Layer 5 of a small transformer language model trained on English Wikipedia (12 layers, counted from 0, width 64). Numbers have three digits each and are written without spaces.
In attention head 1, each number of a token's query is one row of weights dot the token's vector x. The head spreads its attention over the tokens so far by the softmax of query dot key.

Query weights of the head. A number n stands for (n - 500) times 0.0027.
q0: 578286517490455511555646496558450435564665416618636483595706519686537532661365428702831437483597262518398496538444477432614715470558540131454387605512628500412305656429588579584463486527581458
q1: 493309392435336415644500368415386500509462616493373475540569487473692602339678466287602593463387604585756524497458381502570532678505506264517479507555406606692648700660491440466439438651555578
q2: 395802665514608467591479372537698496396519738501437494466466377650542425707511353631563474589464659495418411687466182486644644598433526511563379412286753396730475293357537611553496453483515321
q3: 728353543534493746329566977657419701251176312381633430407599529511444278452243542510328316647622470398503573612626920584442290092416434885480377611372525453167503288480583381291683630241499570
q4: 526381457334442616475498781586602430449435403459609549749593570596499405420354648692703243545477448432399510595485818430604600271532343488386414646562490381505408396547460482599453417410400308
q5: 379614484601477491492617368423548512664612627515388309308351409519597392434417330293273641464401543481576452548606382372500317571459599628544470422320452507548713583323465442517516679486411676
q6: 488559419583491275580543433488590492543393784611386498347323350599504593571488291463477639497507424688619467594642448505520566658313628613752537380242593580578600368573550504357357498496590443
q7: 309542369547589401520507380532521426456347609311354623535600645482518563524767578231432513418384545508588496380348352533339534501602659631630519481525624380436514506500412723355542395490498661
q8: 467744327377560501577345232609315485561433404383282576412574633292443689388871459385534642451444440621812695351322307523540594557769571464591604513762536492493378553434550590547508322410436583
q9: 593446610307495529462369635672545512372630459664674444578532505494465510559316578683662400514618504426443638504557732377466524397594377397317359685738437543510435537577690505697414523476364471
q10: 625347641363270654321516519727431478323439416355654419571568526416460415524356446632600430726680567493395563540432599590442436365499323403236475751486475458318384475415613462499437549546486546
q11: 509607405334130694524566758525459534585760425472644429446404341589651434227414329655375517584625362294371484704592648393626664121372505357190383664427354500472293450380488504542301619518517661
q12: 415667520663423343483544335362538528635407545600495666504544484487498543507685588510526540327345476509457459458613281491498422551416515670599641330361528488625541376510350439514566395526554393
q13: 573599292383309308629493345662334365609533519421273675469527594509381633532760298422599543591573418533660644604376432550603556629539632552673642609391604348540205248371666703586400427372457366
q14: 558283503415256451256395464540469353441737376396571535559588586364605423494554517544746436580712509601568581417400616561357480395528391582289428778541545360314261331492559562440538677454383408
q15: 608327385283538518513458723643461444465488499514603450554562355605450669334590424484366269548525400479480409466459647437543616342530482516334415625374478406482286389373793460448407380577470337
q16: 491395440808661313577373578535636452435410570575693501574622474456608461551486554681703500577281613409434620422412684508593589298441382638717660417479680470490460422615451533544388215542514500
q17: 602653418439664718567388566400748578459503437589405457612561380509532570382329476498354346635594421475397492511605680564684435467684545609395483582273659497457268454456534347667301557252482514
q18: 533381679471508506378453573583414642540466475615313501390424641360486623677710619262455357717534380642613496373422478588516486519368682662663579476515457466482594427352711340666661563457511514
q19: 566600607344373408474663312491396636389515454482509135475448454576507487211540744453525491219701442385426372446274462477669582622559322477378714662440501513478343564495594553686532534389384683
q20: 448439548730446550759630695553406430512716684544511648568577430443537556353851588500605492614352531553526512243378402718606473499426631405499651401589626418587339596367589475644612485659497602
q21: 470713479838356404548516547676436286443495522523482642465687615268496418383728390590392594296381519629560434481484411517437514436547411347448676499499294524500620377644388581511418424672610592
q22: 664363535431550908510434706329512584459464329465596509453424418453591259329317650500449352796422467354673509618594487570488581533605545474368330505513626563513565533401413439301410567479555371
q23: 533524508535604595361647418575671443517579508426342338419618484491369576603716640401351471426446357566596421255620617453415590425471660744630487583570252377502530550396490418620563526373684513
q24: 827478542567373531331508497200440517549621382437554461741225317501518476670308715550485573569586466580562614522512515327629524536570426658402442545512439161616696429500776467422273330493295343
q25: 349528559510579120491583416639521442572793618597639636480358655507492492619584537416501503390617557393542195427381362408585387457451398414553757501415479540413531538511466618677582502340514560
q26: 661535341671450489577542347538571443654342481546452341565585281557523548522501302596437675356411522376457590449598592629666296445534601385621402457496567559812510645591580705377551304538367324
q27: 126374290300730370341636308288529521613474568680441594617412375729492619637657635488400509572489370619434576522352535125664619409329425354451544423902331620469309328488507552437683579515634564
q28: 777591372508392438502433639570601506447205543355259342477517714595467563336444503520529460329433473687511623448280543552618648502621612478611548554708660669377555401777849533298609474472263480
q29: 327554664397600289512749559526544394474598811495672575546373453515333551449532623677484602326508475545625321358499215329585440570546686583474483508609549582484425552466705613486547519344462553
q30: 274773490548419440706337550554267555612492593680486722339507497285565684659703429753540537433529432677191534520406373306512202455418408370497289504607503509495385480573587657665482512541448625
q31: 478663260641489423583489492598576445563509364513462680574356590835446413526586361788730448504522674381469652414544438479452637566576404318519397606581239518612552396632494395801520609418674467

Each question shows a short text with each token's key, already scaled and adjusted for position as the last token sees it. A number n stands for (n - 500) times 0.00041.

Then comes the last token's vector x. A number n stands for (n - 500) times 0.045.

0 " b": 505487508504482468456522535558606494463531651468433486612507453435288592479495530522510408521501
1 "ro": 525500506476506482447498525572596494485552610460535606551527331387515490560476563454385389474413
2 "w": 513526526481473477446508502546602495469495582460520590444533399430524450492489561293396425442459
3 "n": 499528545497515442468496483523590497465507563484525522473594426414508448539492504378539485474514
4 "ish": 496518513520517467470506501541541499448502504492410539476664348452524586558499447531538544443517
5 " on": 504495491481486493507504495547583496474513697465482447540588573517374544577555505553499520540487
6 " to": 495492499473475478450501503586603495452538673448461476477453436494421546474463536628485472507484
7 "p": 509507491519512477441504493566599498431511609466524499498462351471460467451529525366427406458511
x: 567484624350500465487405393566562464542605547387621514445433451531484555594387380520518420568863411402527496435533598566463534560546526591380613588506556479457508436500467462471584526632473333
To which token does the last token give the most attention? 1 "ro"

0 "e": 490483497456512465500483489539563497467471554468468538462610449463499500533509535506490520535572
1 " f": 506491507494509483473502513561587495466466633460477475553518498472412544473465562511517421540536
2 "i": 511503533476514455448496498518575500462488572476555579470519471488536431492470536334514423494455
3 "el": 500534529493532479486485497576578500473489589476469579522521411450527533538474540477484440475592
4 "d": 498509531521543462479509485544570497448501542475498555518566432420482541489500482554477453496548
5 " is": 515487481482510498440521521562550499473509632476439518537486482502417534485524477542440467554516
6 " d": 487512489515543487457511510521580499442508598474440510519491452475443555456459490561479465561547
7 "ar": 515485498543509502501486483559608501469427572466501578518536508465580549530459495497444447445552
x: 633479709306501561366399604454505576479598429536528387491514519382448314559423563555716450563655558444659509392390524609707674394448374418368583533416506446387469375456537478477346433369554652
Which token does the last token look at most, and with what share of its attention? 7 "ar", with about 60%

0 ",": 492526496500468425525448513552616492448578781458486543353527380533482345420570433520458654587451
1 " the": 491487506496505438448515487554573495407486714516442429557563455485353503412618468520430583515454
2 "n": 502505507491558480451509553613621500482506781460384471509462291508488465445459505540546496681481
3 " s": 515482494529489477395545557582595498460501755396478513455525333398431493487468603523520446502573
4 "h": 482529535531587454432451544619674501484428782439484557479477382390701415498376482517436460526653
5 "ap": 478442525556517452366500501615607500432430621478541597485515407430661460532522519326411397407417
6 "ed": 525476502512545460444500497557674495446596728442468555463572271375457478567550499586391460420571
7 ",": 480516504485596464541491492547607497440600723466437537446608419510362474472576425456502612538555
x: 442506480387562412543459555464518471421620458469482510508515574453443535508559401544391474351784441537672420562390604496528515482460470502494540491523618499533482558604425539465471576528382610
To which token does the last token give the most attention? 0 ","

0 " in": 502504508526458483479496507551516499462507679482420542446516490529494531508512448581499586476416
1 "d": 503498524481485456435530512568555498440487620477473515517477353445544492434458443567463455529466
2 "ep": 505552536495468456405517499584536501455432586496555537541432402426623435497489437495501490459409
3 "end": 477540528516479469389528495558608497436462580472404570542518431365615549540440510361562430401471
4 "ent": 470497527523501482448520496521585500436528586495392535559539440378534593529496481588538516446490
5 "s": 502513509515527471465527518572580499463564661438498470454573453482367559527542530503497536522597
6 ",": 504519497480542472538489495526559497459563648479417512480556456492404497492544459545531603544533
7 " d": 476492479507570494449509517534608500424503645462452493507485403481423555455462487590461481603527
x: 340510447549662579513450519505481561421658642486576587384440445490506567444384597284555537541973443699524395638358441467455424340564534503579473683644470505487589427503474472417512539595568631
Which token does the last token look at most, and with what share of its attention? 0 " in", with about 30%

0 "ri": 512471506461485473456510498514579497447506542467448559471616340430533499501554518454443528487476
1 " (": 501494500503506502518490481500597496458479677491437507470536518503441583508568474562471598504508
2 "S": 518481492508479514441518521539546495474539654450512484478599516446482480469546523530473478485597
3 "t": 496545521497491512439487495533572498486432634473456588507486557433624465471429454535375422512644
4 ".": 480487518503519458454489503556569495481529667451586557425525457461547450540532510468355489434540
5 " L": 470507513524510502490489531535610500480520652464473508532543526430509490470462538553458453537579
6 "ou": 484462515575565493443489509554577502464473531477516512564530501437660542565478516500337455468489
7 "is": 510495491549585492426499489587558503463469596468539561464528555511553539467484516427428475485548
x: 440469463408474571632506569462503491366588546468408486462511536485620420456360492563416430428652506494443426243462501466517603528440570490344547601344422502385388376518367324603389658477566631
To which token does the last token give the most attention? 3 "t"

0 " the": 488507504502495459457527498539535498432511635505413431565577496497384571441571500485488525477508
1 " m": 524487508504511477392530545569598498468467730465455504546486425408458520500504535504484501541518
2 "e": 519518514476551476468469524580618497484475667451508562596540548382497459482479529489396442606456
3 "al": 495538549488507478531489483515616494456497528482446635479600341391574479554525547409419451470474
4 "s": 510508527512553453496521523577614496468532610438472592442607424472422542442523532467454518537547
5 " s": 499523490509513483434515531566576499467496671427483532480515385413445493489466580527541461513588
6 "h": 490474503540576491466458526594627502488453708457490545487478414420631447495408493523462471517608
7 "ow": 535515489532540472438497495533606499452509582472478561455543328424521468534523544510401444514421
x: 564385483415353420454435711468375605533466593510548491448528500516531442521469352486569617461800484506447435531448525544367445505501441481309516606512419522604519373548341554462595450362515623
Which two tokens does the last token look at most, in order? 6 "h", 7 "ow"

0 "s": 485473505442479461484503520549602495458499605452485596427569463411552491518456501527458534530567
1 " in": 497493502509477458518469497546541497462509656472448596453561527510435524531511464591473577530485
2 "c": 510514515495522434395523552638626495498499722448555525506477268451511406402482517463555435446469
3 "l": 485544524504502482460485545568597500490477605488456659551521340375588375404412495412575452516398
4 "ud": 471486535533521469449507480564610498453413529485535634535557366381589481485520457473443465429339
5 "e": 499467511507530487480511488575586497466519606481441559537658384394435551542542457613546526458434
6 " G": 479484496514528491391506531572629500436552742459474409519574544479500552445510538511452458469583
7 "r": 519486491524540499415469536569578502500516663440570539548536484435575404448488533360381397508567
x: 539513601480560661471511614481587542546574541599690554635580301594486570603537637364497510478609444480516525582409420547491474490613335582472588515357472465228305290507396609401427622524383584
Which token does the last token look at most, and with what share of its attention? 4 "ud", with about 70%

0 "e": 489481496451514461500481487544571497463467560465464543457623443459499500537510539507488523539581
1 " h": 507476504500518457457487541571608496485523681451454469544509428447430495463461526556503458554531
2 "av": 484510491517511475447530528580614496465517683475455443527504426516444509469521488508443474491480
3 "e": 491497499501537472451509523578579499460520616467416501554508499484493533454482462584484484532481
4 " s": 510503490510506480441520532559563499472520648444481507486500387438448501504474562522530456497547
5 "h": 484497512526559483467469523575603501491462667466486536491479428440601460491424494517469471516586
6 "ort": 505483511538562481496487485584592498447484616489542561516522477483514477514519467549419445524476
7 " th": 493491481531582481487478522533569503474516603477529420547573463506368490469492539468498457516426
x: 543369608510528630506421347579576551513444676340664482429622558537504489575549500365497467430716301742518238498422463636480348650387442553497537614726287442387500477539491636240422343516384639
To which token does the last token give the most attention? 2 "av"

0 " R": 478472506465534483398547522533614497455479725435480525492606600435589530523498495470375465500644
1 "al": 531475528423505491507479481539617495471436595461521645477578471409660501633485504384356461460535
2 "e": 525515548450546458457492490575607498466441605438497561490620484409577533513490535535366472487591
3 "igh": 505553572478542473487485490569619499445450585461465609526576523428571545513472577450480464492554
4 ";": 518495495481498508583481487470531498471510632496422516474649547542366551501586509539463597501549
5 " B": 463520517521520502413491525544654496461537765449499461543584545434478484439539525492424414487620
6 "ost": 499466496527508469402516509561595498462546632465504448500574380392510527669471575444421389450512
7 "on": 523488484561528481428504482492543502444529546470399532465603412449558593558531478517369499402650
x: 484553547443454428429627480426505484555681481440496439435501547461530513365532515550467470431786483540422522459586532549430496548568502534427582471485512477502427554587493345453605585362505475
Which token does the last token look at most, and with what share of its attention? 4 ";", with about 40%

0 "ine": 500490508465497481492507487514579497428492531475403528472597372448531557528515495537499542474550
1 " and": 505488489500495479502479487560570493461506648477449484476568464490410546504540488571495524491566
2 " n": 513501503504517477462492526561576496481499654459516495501484363421437450511474549577510466609538
3 "ot": 494505519507487494506507503542556500466493536467415587489446400513486461425453497537471444608534
4 "es": 497487509514519465466519498582583499461507604452482491479525379461472508510523483511498498460567
5 " that": 514502490482532476478498495575549496450538614478488439493505417536354499445519542497482459545484
6 " it": 499514492507543492451507491577558500423481595466468458500485426508421514483484502540433400625496
7 " al": 512483508521496516543490506541600500498491632460489543554526491481365480484515592542473456565612
x: 445559564457300572504332578438528554646584635521617533433432617552591442620651591460518412501729515670384491430463446538661599343375507515493642620437415378348589353289511678612394635272522691
To which token does the last token give the most attention? 1 " and"

0 " ": 481509509484506439492503533571686493435535790450445414514499528516446566467478507663556510453568
1 "us": 500531501513501458434544545650610495438544721451516517557408336466522423498426513594554418573564
2 "ed": 487505504498506459471529523590633491451591667429461563511505309449462466394486459629457434534621
3 " as": 509475485497541485489525502623619494439463709454438537488511405498449545516530488643409524559610
4 " a": 511516503509555467483491483541560498435466687490458457539522513506342567420574467619481562538548
5 " p": 490512496521536494404508515633621499440423738442497501585415451369517509453464546490511441565583
6 "ar": 491444515557514512428477496584646501467388630461525635560495508369647540595417576443452371430528
7 "k": 501478486559576476445508466560596499440477626468502540472598509394527584590483485498468443437633
x: 528482513482543462403494448409433631421735501437457471608613567545421423480488485511567613518660360643430498506479576487390608491473541532407439574601454472635487464621421438548512515465531529
Which token does the last token look at most, and with what share of its attention? 3 " as", with about 30%

0 "i": 490482504457492456465511491530572499432509558468453551393606350473499512522528565464497499495518
1 "k": 503472521479488472451527505551554501441509574472425506431569444470587594534468501473476493439561
2 "e": 517504519480511475470500485543553499455503580467469495462596449454501547544526516585458534481566
3 " W": 519536519500497505418509520538587497477516635450485479502606519418497492458518544524403459502582
4 "at": 493509543538528469451497501510557503455477502480506559484561495460676436511459511299391428442476
5 "er": 479488529548565455472490485532591499456508567478485526466567492465524576524494513469457482403629
6 " for": 497497499493497490487504491564559496453490642466490463520579550473419575565518519559481515520553
7 " Ch": 506461489529519500452474512530523501493467620481518467536590494406513506497513496565429440448614
x: 540523576491587662332573492499532633553630539588687569579392322520279399538520612386634444270809358637542522444490365554410494540338485398367567563576524607410324566412522454428415469610350437
To which token does the last token give the most attention? 2 "e"

0 "s": 483469505434476456482503522556616494452499620445482609417579458398560490521449501531452539535577
1 "m": 543464531445501450411497515574626498451426638478475596531500413346658488527440438543445503512556
2 "it": 511524531481505457483482491560666492410466609476506632539519362399602498464495486412399450485369
3 "s": 507514538495515443473523531553642494473579641427550564451618464411369564477536560431420487440518
4 " v": 476520501520487486372519517605622497482419738443511472536418497356493538519458532534457470527591
5 "i": 491470510529543464402494508573624501436494674458490619508496517350673468584417499455435414493436
6 "b": 509442505551481459480479445557571499471396541477443670475429419406589540503411489421484394373616
7 "r": 525492494529563478441493504614631500465540639445461581469579280425535549517473599280395374419535
x: 640414600435604513391400609652525361489618629526508330657561386539480550642549581405392547463571525477368414548445507516437445464503442539406482540409560462402403361474381411450540641363479565
Which two tokens does the last token look at most, in order? 2 "it", 5 "i"

0 "ear": 510487518434489456458534517584595499425499573471414486581599488432560630518472513446549470426503
1 " d": 477480526500516423439545520535615495409526648458433457538506441476404626495461498588476468570564
2 "re": 509531521491513457460471512560619496449475560448463566589592413419537509573438476448458444520514
3 "am": 494511539494507466471521473567612496446434577467430585476612424408547579553540521390427486412604
4 " w": 492512495515518475438505525580583498466506644443435532577545447388345548468487518575446442580543
5 "he": 481493512531548438383501520570579500441562595480516487551574440438493464512502522260496401433425
6 "n": 512514499491548480467499510562574499464582638489467462442526359538409489468505532434466456489476
7 " s": 487495486490520480408508533571575501466510682427492500459505362424448494491474587513515455489545
x: 448632505513455512510441600598564658465613711516552663554536499662494465592424527312665424578829562629492408530413416358503600466475619560482459606521483475479560537619411620351416620455440555
Which two tokens does the last token look at most, in order? 1 " d", 4 " w"

0 " I": 480473500467514474436509508562530498480485628468501448491611572514511533517520536491462454479675
1 "t": 518493519461505466444499478587539497444469585473484542476517492528553498503480477505438362506614
2 " is": 482516483524499497444537526558548499470510641476413514538471484502427540483518471546432463548511
3 " s": 506497494512487489449523527550565497471518630449452534497487404434454494463459553532546439500557
4 "im": 475490505513505476427502501580540500467434582476451576496485434454616476555475465438487478527535
5 "il": 476478514517521489456494517566604499459512596476414623519491390399599534468471505565432482472498
6 "ar": 503480510532520497498501494545596499457478551484440579531579399430505578462516524539502481429509
7 " ex": 503491493504486487481486493543498500451444563472457621497496459454522499543448520508544481557527
x: 369586627298461630366425685224350383482713548536562667399713543626652529491440437273605474632738356694665646383420515173840510290555477503453541610564486459366605442530409474418431632487507293
Which token does the last token look at most, and with what share of its attention? 5 "il", with about 60%

0 " C": 488461505459496454423521518538562498486526664464512530487614540433489476510539507474439453478634
1 "al": 534466519444508489479475489528568499483446589481504622462533503416630431607496504452417509528539
2 "if": 520532538468528492444500506547555500462409541485455649480528490421665437495443554470400462539456
3 "or": 505540557491520482468512505509604498458498531478455608528618472389622593551489515446495509392484
4 "n": 483530547532528470453510511522577502480526566473455540513610504428599565529442507520546490422552
5 "ia": 504499518542539465462517480513507503443519543472476507427606421494518574519568460539455549434575
6 " (": 500494501503496505522496478490596500464477688494443507457556538501449580537576472548475618486518
7 "S": 494468503489469495428493515548550497471537664451502484485619532436491468463551526511483476484601
x: 478560561466397540627601537555538525490712441583493654517504363626447501465545609384702539596807474525463418497440428316500607500431546481384530617548566535400592604453529587480428639644422505
To which token does the last token give the most attention? 6 " ("

0 "o": 503494507422534453470520483582602500423449540447418562400666314477524543486520570399526514480584
1 "od": 498480529445508452498511478577627494415483568449450575436654416438511529485546523399512542468575
2 " ": 518471540467545455533480508551729494423506727442464458475613535468495562536506531579540565417572
3 "en": 514523536507592434343514503616601501446416736464519512511505384456588496560459489523641473514647
4 "c": 478546552531589440381481528661620500505429715445574586460483352439654430549398551493522400455608
5 "ou": 454501553568577493488449489585540504470358493496476735484500367449708384505417559436618473516468
6 "n": 484453520543561498495466461579601498481388587474511717481550516398480449420420587372711442574555
7 "ter": 523490500531484482518495455562621498456415636472406613411573424481469604458516478487565622439581
x: 428463602400416400575496487382516522383637539425499387473535666497496426451418440519562545506660450558413451443357684483511483428459472473536395415567585523404433453462529493555523483182468410
To which token does the last token give the most attention? 3 "en"

0 " al": 504469488472536489498494536563630493497515693448458585615533525459383502460502581558455421582626
1 "so": 514507513464535458460522515573577496481514614460430579524573350429489508437524427626415431553603
2 " in": 505492496510484456499484502563539497461533683468450605470573497502404535543512478579490550511492
3 "c": 496523518504542432386520550644642496491514740448540525509486273447507418401482514450554432439467
4 "l": 462508523521505482451485545573604502481481616486444660557535351372581391403413492414562451517403
5 "ud": 493455521553528471441506477562612499449412532486528632549559373374593492489524444487437467426334
6 "es": 524499496490541470454520492628598499453544681458428493495527418458450536518512481558618554477463
7 " a": 489487494500565495491488485527548500437491662499456445538551503491338567474588480582505584507515
x: 372499424587438543522456516701442478470526544466411541404414553597489509513399621402501523313749430646496273460420739395567392545495566467551550678593442430466472551469605530437318580445622552
Which token does the last token look at most, and with what share of its attention? 7 " a", with about 50%